Layer 8 of a small transformer language model trained on English Wikipedia (12 layers, counted from 0, width 64).
A neuron adds its activation times its output weights to the MLP's output. To switch it off is to set its activation to zero at one token and run the rest of the model.
A neuron's activation on a vector x is SiLU(gate . x) times (in . x), where the dot is the dot product.

Input weights of the MLP neurons that the questions are about. A number n stands for (n - 500) times 0.0039.
n6 gate: 346 488 474 464 505 323 499 307 430 532 432 272 603 600 571 415 739 815 375 427 380 548 432 404 394 312 502 490 446 667 671 573 378 412 282 385 366 637 399 595 672 506 696 406 522 297 475 677 156 670 610 546 564 335 592 419 526 486 257 495 393 685 686 402
n8 gate: 117 419 552 296 686 434 485 339 405 385 795 393 556 570 557 368 506 498 658 372 612 649 628 672 716 358 409 600 458 606 499 351 414 629 417 470 700 446 575 586 391 597 518 661 489 611 203 504 511 427 365 604 440 437 387 462 613 420 462 350 210 585 508 488
n12 gate: 396 444 672 505 378 547 771 728 520 496 419 379 471 379 682 419 519 575 294 520 616 312 387 263 678 537 390 535 369 295 331 635 337 367 457 501 668 428 345 743 500 458 698 390 733 450 397 545 505 552 502 382 278 476 616 283 440 492 434 388 246 522 232 298
n33 gate: 541 349 496 398 583 434 466 343 613 476 593 377 549 357 504 521 557 377 317 601 640 607 512 427 348 528 565 533 519 389 532 545 487 674 566 488 405 445 370 351 698 692 422 441 470 555 425 609 394 451 420 408 263 529 399 361 496 433 668 257 144 280 555 600
n44 gate: 395 667 662 472 664 463 733 526 439 548 448 613 440 561 619 571 634 525 363 600 514 482 357 162 695 583 343 503 543 341 598 735 456 601 505 410 494 556 601 444 511 434 644 505 402 610 691 510 447 281 417 468 504 529 286 531 344 513 398 485 288 569 509 712
n45 gate: 413 223 466 437 551 502 541 391 499 774 596 477 671 479 247 402 559 558 587 450 346 709 541 589 538 266 468 534 726 524 513 605 653 540 510 670 519 397 317 650 480 504 716 428 318 573 206 681 449 490 560 560 604 595 404 281 785 347 594 568 460 388 442 450
n62 gate: 286 518 565 525 516 730 607 477 484 393 699 528 600 431 615 596 318 427 742 515 322 395 727 318 361 329 521 335 665 601 550 604 555 550 590 594 569 541 332 453 523 476 510 376 488 264 407 567 637 443 593 287 850 406 277 304 482 432 532 669 507 582 471 284
n66 gate: 638 447 527 443 440 263 808 635 554 469 637 648 614 544 470 464 497 247 240 429 422 736 438 601 467 347 475 427 609 754 664 460 360 530 561 538 659 626 355 443 597 447 490 478 509 704 450 424 572 643 555 591 682 551 495 445 316 383 422 782 427 389 646 474
n77 gate: 280 539 319 309 401 697 750 574 374 405 452 591 461 772 478 392 427 363 283 430 473 476 305 398 635 499 515 624 668 359 683 387 477 504 313 570 389 408 429 438 471 654 203 210 543 484 574 641 583 737 612 606 684 399 503 515 544 420 383 498 570 241 549 393
n90 gate: 531 702 494 560 548 461 757 694 735 609 384 705 360 512 614 609 446 714 394 679 607 632 679 441 558 662 363 704 601 384 507 601 551 532 415 372 510 518 555 409 290 646 537 536 534 745 513 446 353 563 391 549 453 351 569 422 472 624 413 602 444 383 397 452
n173 gate: 431 466 537 491 637 453 406 467 478 458 545 442 579 364 319 343 585 743 831 476 754 667 537 327 821 355 489 553 470 503 603 428 295 411 390 686 714 632 531 573 540 475 552 560 751 613 486 296 478 534 474 381 665 603 412 517 606 416 370 313 527 420 361 480
n6 in: 386 569 744 263 234 409 624 763 425 603 223 116 252 364 517 482 175 199 463 407 321 319 401 670 607 215 401 620 502 494 361 414 438 623 380 690 525 654 703 317 730 659 292 479 563 531 647 464 388 428 288 289 337 676 118 478 718 448 462 425 510 373 317 580
n8 in: 774 468 582 748 164 498 535 221 455 547 562 488 550 453 567 482 545 508 394 435 589 279 643 225 522 337 478 646 460 458 544 657 568 354 496 508 698 516 790 411 589 691 547 449 465 435 518 375 468 401 340 456 500 677 575 461 633 475 479 365 385 230 627 726
n12 in: 695 437 464 493 549 666 595 473 573 619 415 536 467 710 302 424 272 414 608 397 466 577 507 533 653 396 531 556 472 544 663 645 331 460 686 313 515 775 533 498 787 582 253 650 540 392 609 470 287 480 338 644 514 851 377 794 321 404 432 287 608 525 431 606
n33 in: 482 595 287 624 383 283 526 568 445 400 537 323 625 548 523 438 499 438 447 458 399 569 448 610 443 556 688 336 547 677 524 651 308 281 654 504 648 310 695 387 481 573 707 511 362 663 587 486 465 563 322 324 431 92 588 522 805 402 595 317 666 439 429 381
n44 in: 337 328 414 349 472 509 461 582 468 545 391 357 499 335 424 596 464 538 270 532 487 801 475 789 517 405 385 628 535 511 322 271 376 370 647 327 357 491 476 578 204 620 298 389 635 365 594 332 404 657 672 644 618 757 498 459 531 428 452 460 569 539 468 450
n45 in: 607 275 411 491 517 627 246 639 264 733 315 454 586 802 448 447 417 414 524 368 493 431 449 558 176 432 548 378 543 658 540 476 673 575 369 686 413 527 412 646 559 547 194 425 548 473 420 541 490 838 404 432 415 555 319 386 912 380 654 511 668 459 320 590
n62 in: 679 656 397 490 487 339 560 551 361 560 569 557 652 439 441 512 397 557 319 410 503 555 682 538 311 598 634 795 367 434 156 579 766 550 623 330 579 455 441 329 392 396 529 537 507 477 605 531 681 321 810 382 623 652 737 417 467 649 816 520 416 473 715 329
n66 in: 544 627 406 273 583 710 612 406 523 371 414 524 555 813 550 540 316 647 589 585 765 554 342 160 583 627 549 362 313 707 569 280 643 863 426 475 731 470 413 353 410 572 621 640 302 613 474 461 656 553 629 671 677 577 302 544 668 349 434 343 722 413 757 541
n77 in: 289 569 506 368 200 448 668 443 449 581 289 327 604 439 505 419 531 454 416 356 328 485 236 429 489 498 754 571 358 168 234 577 227 440 533 343 467 568 338 469 260 239 573 437 258 712 667 562 455 471 520 482 520 545 409 459 491 444 383 336 442 303 456 477
n90 in: 525 534 406 527 582 486 628 487 414 438 390 461 459 440 583 648 672 576 496 404 321 553 469 293 699 488 501 742 568 411 486 627 509 480 556 667 458 416 467 578 423 588 538 625 573 624 233 306 361 537 259 598 567 424 697 558 568 542 566 693 540 529 603 504
n173 in: 698 421 546 412 524 524 442 547 653 436 440 462 509 664 430 496 648 650 482 442 644 460 564 257 668 396 540 905 616 469 457 339 433 364 424 594 644 628 506 582 473 497 512 457 433 817 263 573 375 514 318 490 544 502 702 642 617 981 727 409 644 418 587 196

Output weights of the MLP neurons that the questions are about. A number n stands for (n - 500) times 0.0072.
n6: 603 256 356 672 603 433 469 333 505 279 908 666 456 465 398 441 534 544 605 728 392 626 408 613 636 267 425 657 482 303 400 695 399 566 381 683 280 362 610 594 513 286 735 292 498 341 687 733 623 461 610 481 713 546 516 617 328 453 503 391 381 289 433 541
n8: 461 493 529 613 290 470 331 550 737 469 421 467 134 416 648 511 648 618 554 546 349 655 602 563 657 564 331 537 392 524 515 685 546 417 825 643 514 559 520 597 620 409 668 617 286 134 633 401 343 272 486 466 435 370 393 471 756 299 511 571 517 440 494 510
n12: 425 445 711 517 324 743 524 274 815 368 800 559 437 255 578 642 579 537 395 625 747 514 407 512 595 464 580 633 349 471 736 496 466 559 527 315 588 351 496 389 336 305 605 526 596 539 376 525 274 429 803 469 24 714 415 451 448 341 468 569 546 489 510 443
n33: 490 402 432 580 571 567 564 403 564 479 422 541 401 752 508 619 515 628 461 445 664 480 460 418 582 279 496 505 351 565 569 393 612 423 478 515 449 555 344 564 338 459 636 241 588 399 316 513 456 258 761 483 801 400 487 621 389 354 397 576 591 597 584 712
n44: 530 548 454 760 431 579 391 399 337 547 670 460 443 535 402 276 361 416 711 498 722 139 717 559 442 330 445 633 599 424 624 336 440 595 541 791 559 619 371 512 410 454 504 469 483 501 410 676 311 550 492 579 277 605 443 628 477 471 691 461 503 463 494 495
n45: 455 328 415 643 501 434 489 334 443 397 643 534 351 226 122 386 402 360 479 410 408 698 578 592 574 691 536 524 377 399 492 383 657 574 460 709 327 555 642 657 507 664 578 470 151 677 433 840 513 423 394 376 779 618 320 402 859 511 674 772 342 481 424 583
n62: 382 437 395 378 487 661 415 506 388 579 606 392 305 307 599 452 402 469 755 624 130 243 547 529 372 415 476 402 556 305 626 698 485 419 424 675 458 493 316 523 504 474 639 441 510 717 466 680 785 522 562 481 580 595 486 551 535 310 611 440 585 582 851 502
n66: 130 543 469 347 586 329 416 408 422 350 187 405 355 411 618 303 526 312 660 735 524 454 616 592 536 746 828 609 460 529 755 551 347 664 436 690 585 500 303 390 484 456 521 490 281 677 588 674 623 529 453 424 503 559 379 482 366 552 450 719 626 680 423 431
n77: 537 537 643 452 556 548 330 555 359 390 560 625 521 206 490 467 498 429 502 708 442 593 553 448 694 595 459 397 726 440 295 289 387 417 615 501 396 487 613 581 685 381 608 417 237 581 316 584 361 455 646 491 458 497 556 780 719 431 292 568 471 696 394 525
n90: 566 554 645 461 557 425 409 343 434 453 343 376 514 584 445 400 438 647 488 243 684 365 552 584 486 390 557 248 433 522 430 393 576 400 495 614 461 529 534 481 462 590 623 571 629 428 476 562 582 525 702 505 799 573 399 259 490 622 500 578 451 563 582 479
n173: 786 233 618 543 542 331 386 474 456 550 418 494 695 447 554 555 471 381 307 398 563 457 598 440 397 316 492 468 392 596 521 433 581 647 480 521 598 450 523 611 616 643 210 507 538 657 342 409 780 393 470 685 907 375 529 526 601 475 473 670 473 194 535 265

Each question names a token from some text and the token that comes next. It shows the vector x that enters the MLP there. A number n stands for (n - 500) times 0.023.

Then comes g, the gradient of the next token's log-probability with respect to the MLP's output, scaled to length 1. A neuron's effect is roughly proportional to its activation times (output weights . g). A number n stands for (n - 500) times 0.0011.

"8", then "67"
x: 325 358 428 336 609 551 443 560 563 557 407 356 582 493 581 454 610 517 510 453 265 654 520 414 537 476 574 544 467 569 395 556 608 537 385 483 580 305 562 333 539 567 419 420 583 457 516 470 674 457 450 460 409 487 493 683 558 569 436 621 469 568 437 517
g: 377 388 658 517 480 494 489 581 276 627 470 517 866 317 513 491 509 439 526 584 469 449 499 947 513 578 399 485 485 419 593 596 532 482 383 605 393 420 569 434 318 521 565 409 306 490 328 664 499 607 658 426 441 361 464 531 513 526 528 490 443 593 484 464
Which two neurons, each switched off alone, lower its probability most, in order? n8, n45

"ing ", then "("
x: 446 509 495 389 427 450 573 464 483 538 537 644 558 563 596 716 527 426 522 679 439 547 408 415 441 564 449 480 398 438 474 588 485 603 291 491 375 396 567 392 557 576 393 610 494 513 520 444 387 512 383 474 408 498 526 498 651 589 496 326 522 549 498 522
g: 662 423 369 474 550 433 444 740 378 496 460 523 758 715 603 639 563 688 431 641 430 500 521 503 405 514 548 489 412 593 278 367 610 503 191 300 327 510 648 437 436 528 477 621 471 341 694 395 526 496 515 496 478 391 467 482 360 513 544 411 644 607 445 584
Switching off which neuron hurts the next token most? n44

"code ", then "of "
x: 505 451 537 411 527 622 506 605 468 542 484 570 559 456 516 776 575 432 590 757 470 416 561 383 427 597 636 415 358 463 453 575 560 499 402 467 495 411 467 565 409 606 453 534 530 629 505 480 396 549 575 489 455 495 519 543 514 565 372 444 522 527 443 365
g: 437 442 367 549 603 443 390 550 768 368 511 363 718 795 534 675 537 474 444 501 254 437 472 594 375 559 519 480 476 629 440 284 546 456 230 489 563 594 606 632 490 480 608 452 497 465 595 503 417 519 710 496 474 550 411 711 460 421 350 409 384 624 393 477
Switching off which neuron hurts the next token most? n12

"by", then "e "
x: 546 648 501 472 539 627 390 541 483 562 586 673 518 487 420 424 630 476 456 404 426 534 526 382 554 465 439 509 395 487 538 569 544 449 507 414 523 477 675 572 435 701 447 480 488 556 423 439 511 470 460 473 469 451 519 668 467 583 494 415 563 538 338 445
g: 590 626 618 894 360 544 368 638 723 520 516 351 485 409 512 394 583 548 524 299 602 513 556 477 469 631 364 356 476 471 427 602 381 551 406 477 383 703 548 567 621 503 517 455 541 470 433 452 360 558 451 412 554 592 546 500 617 504 422 129 525 503 526 343
Which neuron, switched off, raises the next token's probability most? n173

"ran", then "ean "
x: 491 579 433 388 532 597 422 478 478 448 525 584 569 354 577 422 721 471 390 561 376 658 616 400 435 553 377 491 470 498 459 550 455 598 465 434 450 421 559 414 553 699 366 497 542 502 316 381 596 723 510 490 520 404 557 664 501 529 389 374 536 383 495 566
g: 359 535 545 503 365 503 565 588 547 689 500 303 750 484 451 512 418 827 597 413 457 435 462 505 464 482 433 562 565 545 430 462 695 485 259 486 393 519 492 477 739 329 425 261 540 496 625 477 761 667 398 615 475 605 482 343 394 459 421 438 538 394 507 549
Switching off which neuron hurts the next token most? n77

"| ", then "Al"
x: 370 535 461 417 478 544 543 649 472 577 423 606 549 514 304 601 491 523 479 533 389 577 502 511 490 541 514 506 580 548 433 407 524 486 595 370 644 516 489 510 685 631 439 610 348 474 548 393 553 446 472 631 478 420 544 613 459 487 440 471 570 578 403 378
g: 700 341 431 529 419 558 503 376 655 307 497 503 657 455 385 649 514 776 396 519 561 407 495 605 400 546 443 622 550 346 495 465 587 346 631 415 499 698 437 467 447 560 216 684 475 273 400 604 510 513 479 453 526 713 448 541 471 387 598 420 649 372 641 439
Which neuron, switched off, raises the next token's probability most? n66

"0", then ", "
x: 437 459 493 477 558 473 452 574 462 524 474 554 584 497 683 536 601 480 295 554 330 593 589 541 314 474 488 461 435 554 579 573 606 526 565 434 536 338 545 524 672 629 407 546 595 582 474 313 592 461 438 588 450 399 572 552 692 687 501 634 488 565 351 609
g: 357 627 608 433 422 625 523 660 442 322 537 449 650 352 441 611 555 642 485 365 462 534 559 455 558 276 494 473 361 738 444 529 329 624 693 450 394 310 425 530 717 494 476 548 608 579 420 547 612 550 620 571 492 660 384 409 697 424 610 367 342 380 361 387
Switching off which neuron hurts the next token most? n66

"0 ", then "census"
x: 390 490 501 446 480 515 403 565 477 589 430 474 531 336 430 748 579 339 455 700 336 559 484 363 510 416 417 630 476 521 496 534 575 441 574 528 477 582 648 586 770 555 471 501 650 409 498 582 532 516 482 582 518 436 466 490 706 623 490 455 477 491 357 405
g: 592 517 371 582 467 368 393 408 428 445 505 689 349 493 809 545 600 441 514 496 514 648 518 561 621 551 513 615 510 353 289 490 329 406 522 582 587 506 520 600 468 382 427 400 538 484 506 442 775 516 540 376 502 216 631 463 609 480 510 648 233 467 726 415
Switching off which neuron hurts the next token most? n6

"all ", then "household"
x: 415 442 362 363 471 539 349 586 460 421 408 626 502 502 383 734 545 301 578 603 448 590 522 494 548 427 424 588 388 662 398 495 608 510 499 575 508 467 537 655 508 489 421 616 564 456 440 517 598 553 547 559 483 508 537 575 541 540 556 399 410 484 312 531
g: 604 497 238 457 638 426 547 328 480 570 527 449 453 613 496 276 484 639 463 459 469 700 647 432 358 533 388 667 551 655 450 423 610 468 348 760 545 558 545 496 261 445 555 455 521 508 477 610 591 415 415 444 552 520 519 579 678 577 381 544 694 416 190 407
Switching off which neuron hurts the next token most? n45

"ati", then "t"
x: 533 514 477 554 543 602 388 518 470 474 492 598 451 384 488 440 620 670 442 489 312 600 459 429 585 565 418 495 520 497 554 517 558 482 523 437 517 509 501 320 473 648 522 537 542 633 438 203 536 442 545 420 485 505 541 662 545 477 495 315 627 522 402 518
g: 488 430 367 445 559 616 529 494 728 677 501 487 691 367 523 573 412 578 476 418 635 413 447 505 587 379 771 477 424 323 453 674 546 622 352 672 202 579 528 480 488 548 460 318 431 487 342 487 476 421 688 619 486 335 486 492 490 541 416 431 763 366 560 442
Which two neurons, each switched off alone, lower its probability most, in order? n173, n90

"-", then "K"
x: 546 549 435 427 548 559 490 432 453 572 574 462 621 453 346 714 516 440 505 425 419 500 578 472 491 589 438 549 561 471 270 532 591 544 653 295 409 516 607 333 487 515 444 482 392 448 495 338 416 524 507 457 404 508 589 643 515 539 534 374 494 493 359 384
g: 443 485 508 376 604 479 565 774 445 578 459 776 703 498 639 670 499 589 482 430 244 549 526 268 606 655 464 371 379 428 625 479 439 319 480 367 535 375 461 477 600 636 422 703 540 562 409 364 402 285 415 442 481 553 509 486 623 490 564 443 600 538 334 551
Which neuron, switched off, raises the next token's probability most? n33

"ani", then "ya "
x: 493 489 525 425 454 640 386 570 429 542 564 648 585 431 579 347 694 600 360 511 327 679 427 401 467 531 397 499 466 548 495 629 471 496 487 439 415 366 442 251 533 634 422 575 436 562 477 231 521 539 440 436 444 499 554 679 482 365 548 346 530 539 448 537
g: 777 449 353 476 609 507 552 437 252 394 526 464 512 238 381 488 495 423 663 522 374 542 521 646 568 472 854 568 559 469 421 517 577 666 485 547 655 640 472 407 578 522 562 267 524 373 490 413 334 513 695 492 598 453 396 442 646 430 373 420 414 510 559 517
Switching off which neuron hurts the next token most? n33

"| ", then " "
x: 495 573 517 467 583 522 583 589 517 609 571 597 504 491 312 567 573 507 460 563 359 552 529 417 429 532 522 435 543 432 424 529 538 468 402 530 613 506 517 419 592 583 449 589 390 500 490 425 469 470 474 588 433 550 524 550 490 527 400 458 518 626 414 383
g: 444 472 607 611 669 710 586 716 514 464 522 247 369 381 379 315 456 464 474 555 577 572 462 427 237 331 710 447 508 524 365 463 371 529 387 670 691 635 451 402 379 519 721 399 494 565 559 412 703 570 523 428 501 461 587 380 408 611 403 463 489 579 562 568
Switching off which neuron hurts the next token most? n90

"B", then "H "
x: 530 577 392 378 506 502 384 565 470 586 371 529 709 497 695 538 548 511 485 491 288 517 456 424 648 539 367 419 574 464 458 535 540 551 444 484 578 359 448 398 541 522 507 555 531 589 542 206 469 558 315 505 493 545 530 652 560 470 435 539 587 458 423 629
g: 558 535 267 672 359 470 546 271 487 364 490 593 412 271 458 348 395 468 496 396 627 501 394 446 411 610 650 611 578 600 482 458 624 769 541 699 765 547 613 469 520 425 407 421 560 629 525 396 545 563 465 573 539 561 469 552 561 432 534 616 267 286 391 510
Which neuron, switched off, raises the next token's probability most? n90

"S", then "ina"
x: 534 605 485 510 545 566 381 533 479 540 536 571 522 455 529 535 633 544 527 511 340 538 464 352 614 626 403 582 582 496 320 495 472 499 554 437 481 512 545 392 543 488 530 524 499 614 387 186 432 473 341 473 440 518 519 715 506 554 559 576 587 495 416 380
g: 538 399 232 447 706 596 539 361 590 428 548 524 476 507 449 547 630 590 496 356 698 459 491 760 468 460 526 382 517 678 457 655 590 532 255 523 494 599 423 455 477 569 300 388 536 462 686 287 602 466 555 661 478 258 558 424 452 554 664 356 428 366 550 543
Switching off which neuron hurts the next token most? n90

"11 ", then "O"
x: 414 435 563 527 435 571 614 479 432 554 433 599 657 421 541 812 520 494 471 671 394 534 504 296 493 610 505 452 475 441 489 610 505 489 306 534 491 495 579 544 547 495 448 585 496 462 521 417 417 520 468 484 519 449 498 527 615 534 378 489 548 531 374 576
g: 404 478 510 457 393 545 615 323 657 644 503 405 571 335 304 582 503 528 477 476 226 539 527 616 565 484 227 531 504 339 559 477 493 583 500 354 622 537 482 391 766 598 539 474 459 567 616 549 426 618 309 324 464 625 513 510 458 425 495 859 436 604 577 525
Switching off which neuron hurts the next token most? n44

"returned ", then "as "
x: 517 562 562 378 447 508 480 612 332 538 540 619 585 458 461 879 523 299 439 554 451 572 520 448 459 583 541 451 514 677 460 549 578 559 498 377 652 483 423 737 536 602 286 575 360 503 435 487 600 495 531 413 438 467 491 516 475 491 595 322 622 720 373 232
g: 347 650 516 419 585 398 504 530 439 242 494 441 547 204 429 556 516 539 563 630 513 548 542 667 324 533 379 391 434 684 577 488 405 387 521 532 559 421 438 523 367 688 706 684 461 547 637 494 341 531 452 431 497 546 547 552 371 464 665 431 719 242 669 542
Switching off which neuron hurts the next token most? n62

"M", then "k "
x: 573 710 437 478 481 679 523 458 466 520 483 588 586 536 525 547 507 556 523 557 244 553 438 475 507 557 385 473 534 476 308 524 439 560 372 506 475 501 581 576 506 571 497 480 514 564 503 320 468 504 320 509 616 533 526 652 567 491 458 656 709 398 454 411
g: 504 338 637 494 471 590 626 706 371 430 551 637 483 466 427 384 581 570 455 440 380 638 554 492 535 439 759 446 554 556 506 592 334 475 477 610 857 426 556 443 302 540 590 354 511 484 371 271 583 505 468 387 596 221 362 536 627 535 454 385 510 496 461 662
Which neuron, switched off, raises the next token's probability most? n90

"=== ", then "Third "
x: 362 539 485 420 443 542 520 554 553 494 524 579 530 427 323 719 376 289 395 638 472 623 502 573 443 444 514 608 538 546 436 478 648 573 621 300 595 434 531 661 708 568 444 686 447 412 499 420 613 589 452 575 459 419 459 537 578 506 307 442 643 624 371 426
g: 324 468 604 427 376 593 523 372 327 616 491 431 324 666 340 267 610 492 392 539 419 387 571 272 592 631 454 515 655 475 766 598 360 616 385 570 278 620 637 503 355 465 406 561 545 587 554 576 471 479 455 606 492 530 537 522 450 584 374 499 717 635 645 473
Switching off which neuron hurts the next token most? n8

"t", then "fle"
x: 554 541 485 402 448 690 465 531 462 501 535 548 585 529 604 472 526 524 421 488 390 517 432 529 532 685 443 417 452 494 495 568 476 516 359 487 519 385 601 365 534 654 423 524 630 508 504 361 589 441 417 398 392 427 493 585 552 508 682 531 509 440 538 468
g: 532 343 581 468 353 627 442 216 580 664 452 664 411 526 404 616 617 681 529 470 495 544 510 543 673 411 461 521 659 380 554 443 486 515 701 566 412 433 635 586 537 506 606 312 456 393 499 526 315 216 503 557 533 374 330 473 578 301 393 481 605 461 652 692
Switching off which neuron hurts the next token most? n33

"ab", then "e"
x: 621 587 460 433 478 507 331 447 524 562 432 552 566 359 571 437 583 547 458 655 310 625 473 483 444 599 431 371 586 494 386 643 464 521 535 515 498 435 523 382 428 610 397 669 507 645 487 262 614 487 484 404 493 499 594 602 548 478 520 435 412 354 421 558
g: 625 618 438 521 580 570 672 259 737 590 473 460 234 432 588 740 599 498 370 385 598 422 571 381 495 577 516 301 339 429 647 535 429 627 480 469 601 641 615 453 618 466 595 246 406 484 404 413 458 412 552 498 489 314 580 551 557 444 619 392 387 551 415 635
Switching off which neuron hurts the next token most? n33

"Sp", then "it"
x: 584 761 435 513 553 586 356 538 448 515 399 572 554 425 460 442 688 430 585 570 408 614 550 398 622 642 563 568 410 482 442 405 436 456 421 535 480 495 426 456 535 562 372 602 362 555 484 339 359 394 447 477 502 556 499 736 556 601 603 617 619 454 445 427
g: 626 634 347 574 323 484 536 582 571 724 508 625 467 400 526 477 532 368 536 544 471 429 468 495 427 448 223 554 546 452 448 542 372 424 382 151 611 709 527 421 534 522 446 657 546 452 388 482 346 493 701 520 547 483 673 750 490 501 375 586 704 364 531 427
Switching off which neuron hurts the next token most? n173

"was ", then "usually "
x: 405 608 425 415 449 428 388 606 436 596 461 477 532 402 503 888 426 574 502 524 385 540 665 532 483 704 578 386 531 536 433 579 560 471 499 498 622 321 606 645 639 641 411 499 361 518 435 483 661 502 475 462 433 594 572 504 412 464 447 363 590 755 479 306
g: 511 456 394 456 599 455 368 670 602 674 497 420 416 371 620 557 541 732 469 589 723 499 509 385 475 346 611 463 567 683 433 297 450 613 583 586 444 498 371 589 316 521 536 112 493 318 602 546 556 422 330 498 491 517 628 410 530 495 570 551 619 377 408 634
Which neuron, switched off, raises the next token's probability most? n62

"it", then "fire "
x: 503 694 507 543 438 663 349 449 451 459 476 598 529 512 409 472 488 443 567 468 368 509 559 506 554 581 397 559 452 494 571 630 521 584 424 472 425 416 653 462 425 645 330 467 520 547 532 189 636 505 453 409 346 533 513 615 487 438 589 425 595 503 508 514
g: 480 388 538 520 618 370 446 225 403 618 508 533 601 782 295 596 564 359 470 454 531 606 456 525 714 466 281 395 553 705 399 449 522 385 716 494 607 332 573 585 500 491 591 671 520 405 538 441 649 392 748 381 478 424 427 416 611 413 435 480 576 471 431 451
Which neuron, switched off, raises the next token's probability most? n77

"Africa", then ": "
x: 557 609 475 285 434 531 463 558 520 598 538 709 439 538 508 423 692 441 272 505 324 702 528 429 487 534 489 499 512 492 482 489 594 532 384 434 484 394 550 514 583 652 442 599 565 584 458 359 455 577 399 593 465 440 620 592 675 531 483 408 594 455 506 581
g: 695 604 253 564 542 460 451 633 546 639 397 715 556 482 276 360 317 551 567 583 459 494 530 529 483 595 648 693 473 399 570 508 665 306 658 494 251 674 731 412 494 519 447 442 468 401 508 581 400 457 386 399 570 374 552 561 434 454 426 611 318 497 388 547
Which neuron, switched off, raises the next token's probability most? n90

"r", then "ab"
x: 504 594 426 385 473 617 471 638 440 450 480 425 634 550 561 383 612 587 423 381 376 565 493 497 452 664 502 478 548 488 398 616 440 477 444 503 477 388 610 320 461 677 426 540 483 562 519 231 514 444 553 426 493 478 389 600 595 426 696 465 520 483 473 389
g: 433 437 276 572 628 465 455 358 542 356 516 502 549 418 522 553 547 440 511 488 368 523 377 416 537 596 373 358 587 373 538 583 486 544 732 451 289 558 441 617 456 672 646 763 359 443 468 441 495 606 361 657 377 749 466 516 477 399 709 646 465 594 643 276
Which neuron, switched off, raises the next token's probability most? n33

"| ", then "Med"
x: 476 539 418 479 493 513 556 527 497 469 454 538 570 455 283 591 517 430 392 588 350 625 456 453 444 561 513 417 597 414 396 523 581 540 420 467 663 423 543 542 599 588 472 581 543 473 536 390 470 546 467 603 526 445 539 525 550 598 490 474 574 560 521 462
g: 629 269 522 423 431 491 461 183 773 361 540 835 574 691 530 862 450 485 496 519 392 386 494 545 627 607 418 598 586 420 432 454 515 400 592 417 429 417 403 594 457 520 361 465 542 528 416 488 403 574 559 491 480 611 499 461 452 463 574 430 629 504 463 377
Which neuron, switched off, raises the next token's probability most? n90

". ", then "\""
x: 466 546 365 431 575 492 594 449 534 479 491 453 532 494 507 840 407 572 482 520 400 565 499 445 642 471 623 410 567 470 422 448 474 523 425 415 517 416 571 557 512 574 379 519 391 482 506 436 500 547 442 451 367 571 466 547 531 453 536 461 508 561 532 543
g: 446 465 523 507 439 460 512 519 485 503 460 584 629 601 447 617 559 662 401 533 299 553 623 247 646 620 619 368 366 561 489 774 680 416 305 527 424 481 429 297 768 442 427 629 490 528 323 408 599 364 366 526 538 655 418 433 324 485 464 535 725 494 499 486
Which neuron, switched off, raises the next token's probability most? n44

"was ", then "3"
x: 485 653 524 376 419 498 452 607 430 607 527 452 448 428 458 673 442 476 497 656 430 586 649 497 388 647 641 524 394 517 531 534 544 505 494 425 559 423 479 614 471 571 475 542 474 591 447 529 674 422 419 500 557 499 591 546 463 453 531 410 574 618 487 380
g: 742 590 615 610 570 445 382 434 753 672 432 433 379 588 537 458 323 476 418 451 759 429 408 469 552 307 615 467 462 473 676 561 350 254 469 558 452 557 534 483 302 586 459 335 495 384 530 537 460 446 376 674 504 360 502 711 384 501 489 483 630 667 579 460
Which neuron, switched off, raises the next token's probability most? n62

"Al", then "u"
x: 534 490 408 455 378 645 550 535 500 523 456 613 416 448 621 497 629 522 496 492 357 510 496 482 531 524 344 520 512 495 284 537 590 504 389 600 383 498 492 617 492 652 407 547 460 581 458 238 556 507 460 395 591 472 520 806 558 471 543 483 555 586 410 345
g: 140 644 330 583 681 517 569 407 529 470 543 514 392 569 424 462 471 462 468 514 438 510 454 291 530 768 460 386 567 557 381 694 535 426 538 401 278 630 439 490 649 574 338 657 548 558 295 607 375 497 473 328 509 509 566 600 552 491 612 674 393 581 621 531
Which neuron, switched off, raises the next token's probability most? n90

"ar ", then "|"
x: 532 489 452 348 380 476 571 489 556 449 571 552 604 527 480 792 430 497 458 541 360 583 449 399 535 518 492 440 451 397 298 614 483 553 492 537 432 462 575 288 534 554 425 601 519 489 511 436 339 542 512 467 447 408 546 630 524 501 584 239 519 448 544 499
g: 400 408 711 429 484 554 481 598 316 305 484 373 371 443 641 384 538 444 550 616 688 526 576 453 425 458 779 298 527 367 705 661 599 482 414 604 683 335 406 629 365 484 390 564 534 526 391 446 411 624 356 543 618 497 480 357 588 626 533 480 549 309 585 599
Which neuron, switched off, raises the next token's probability most? n33

"fire ", then "I"
x: 534 512 539 506 445 473 537 512 413 498 571 623 659 582 677 953 505 532 511 640 370 622 414 406 527 572 521 428 450 405 418 543 438 498 397 541 396 404 518 329 514 502 409 664 512 530 504 474 399 492 477 481 380 459 557 554 609 492 477 219 542 493 477 514
g: 494 535 264 505 393 429 685 466 701 734 553 512 647 602 248 611 457 324 486 416 326 502 365 501 489 372 384 567 562 508 367 478 566 585 686 439 445 526 422 418 706 477 505 426 513 474 387 529 337 534 334 474 474 673 571 682 410 469 612 749 391 610 525 565
Which neuron, switched off, raises the next token's probability most? n90

"9 ", then "Ex"
x: 441 466 504 446 509 480 443 569 551 587 436 482 610 367 466 826 671 392 418 597 322 607 418 395 495 535 469 566 555 507 513 584 489 490 433 474 419 535 615 521 736 528 460 472 669 415 512 501 528 458 449 576 499 453 492 537 679 593 505 466 489 506 477 347
g: 584 472 633 498 478 510 685 120 667 634 535 497 607 517 317 615 388 586 575 475 413 489 450 406 364 550 396 418 567 348 596 537 567 545 595 406 583 392 323 459 638 375 492 703 526 387 537 529 394 629 291 489 543 683 512 413 519 425 340 375 592 533 728 550
Which neuron, switched off, raises the next token's probability most? n6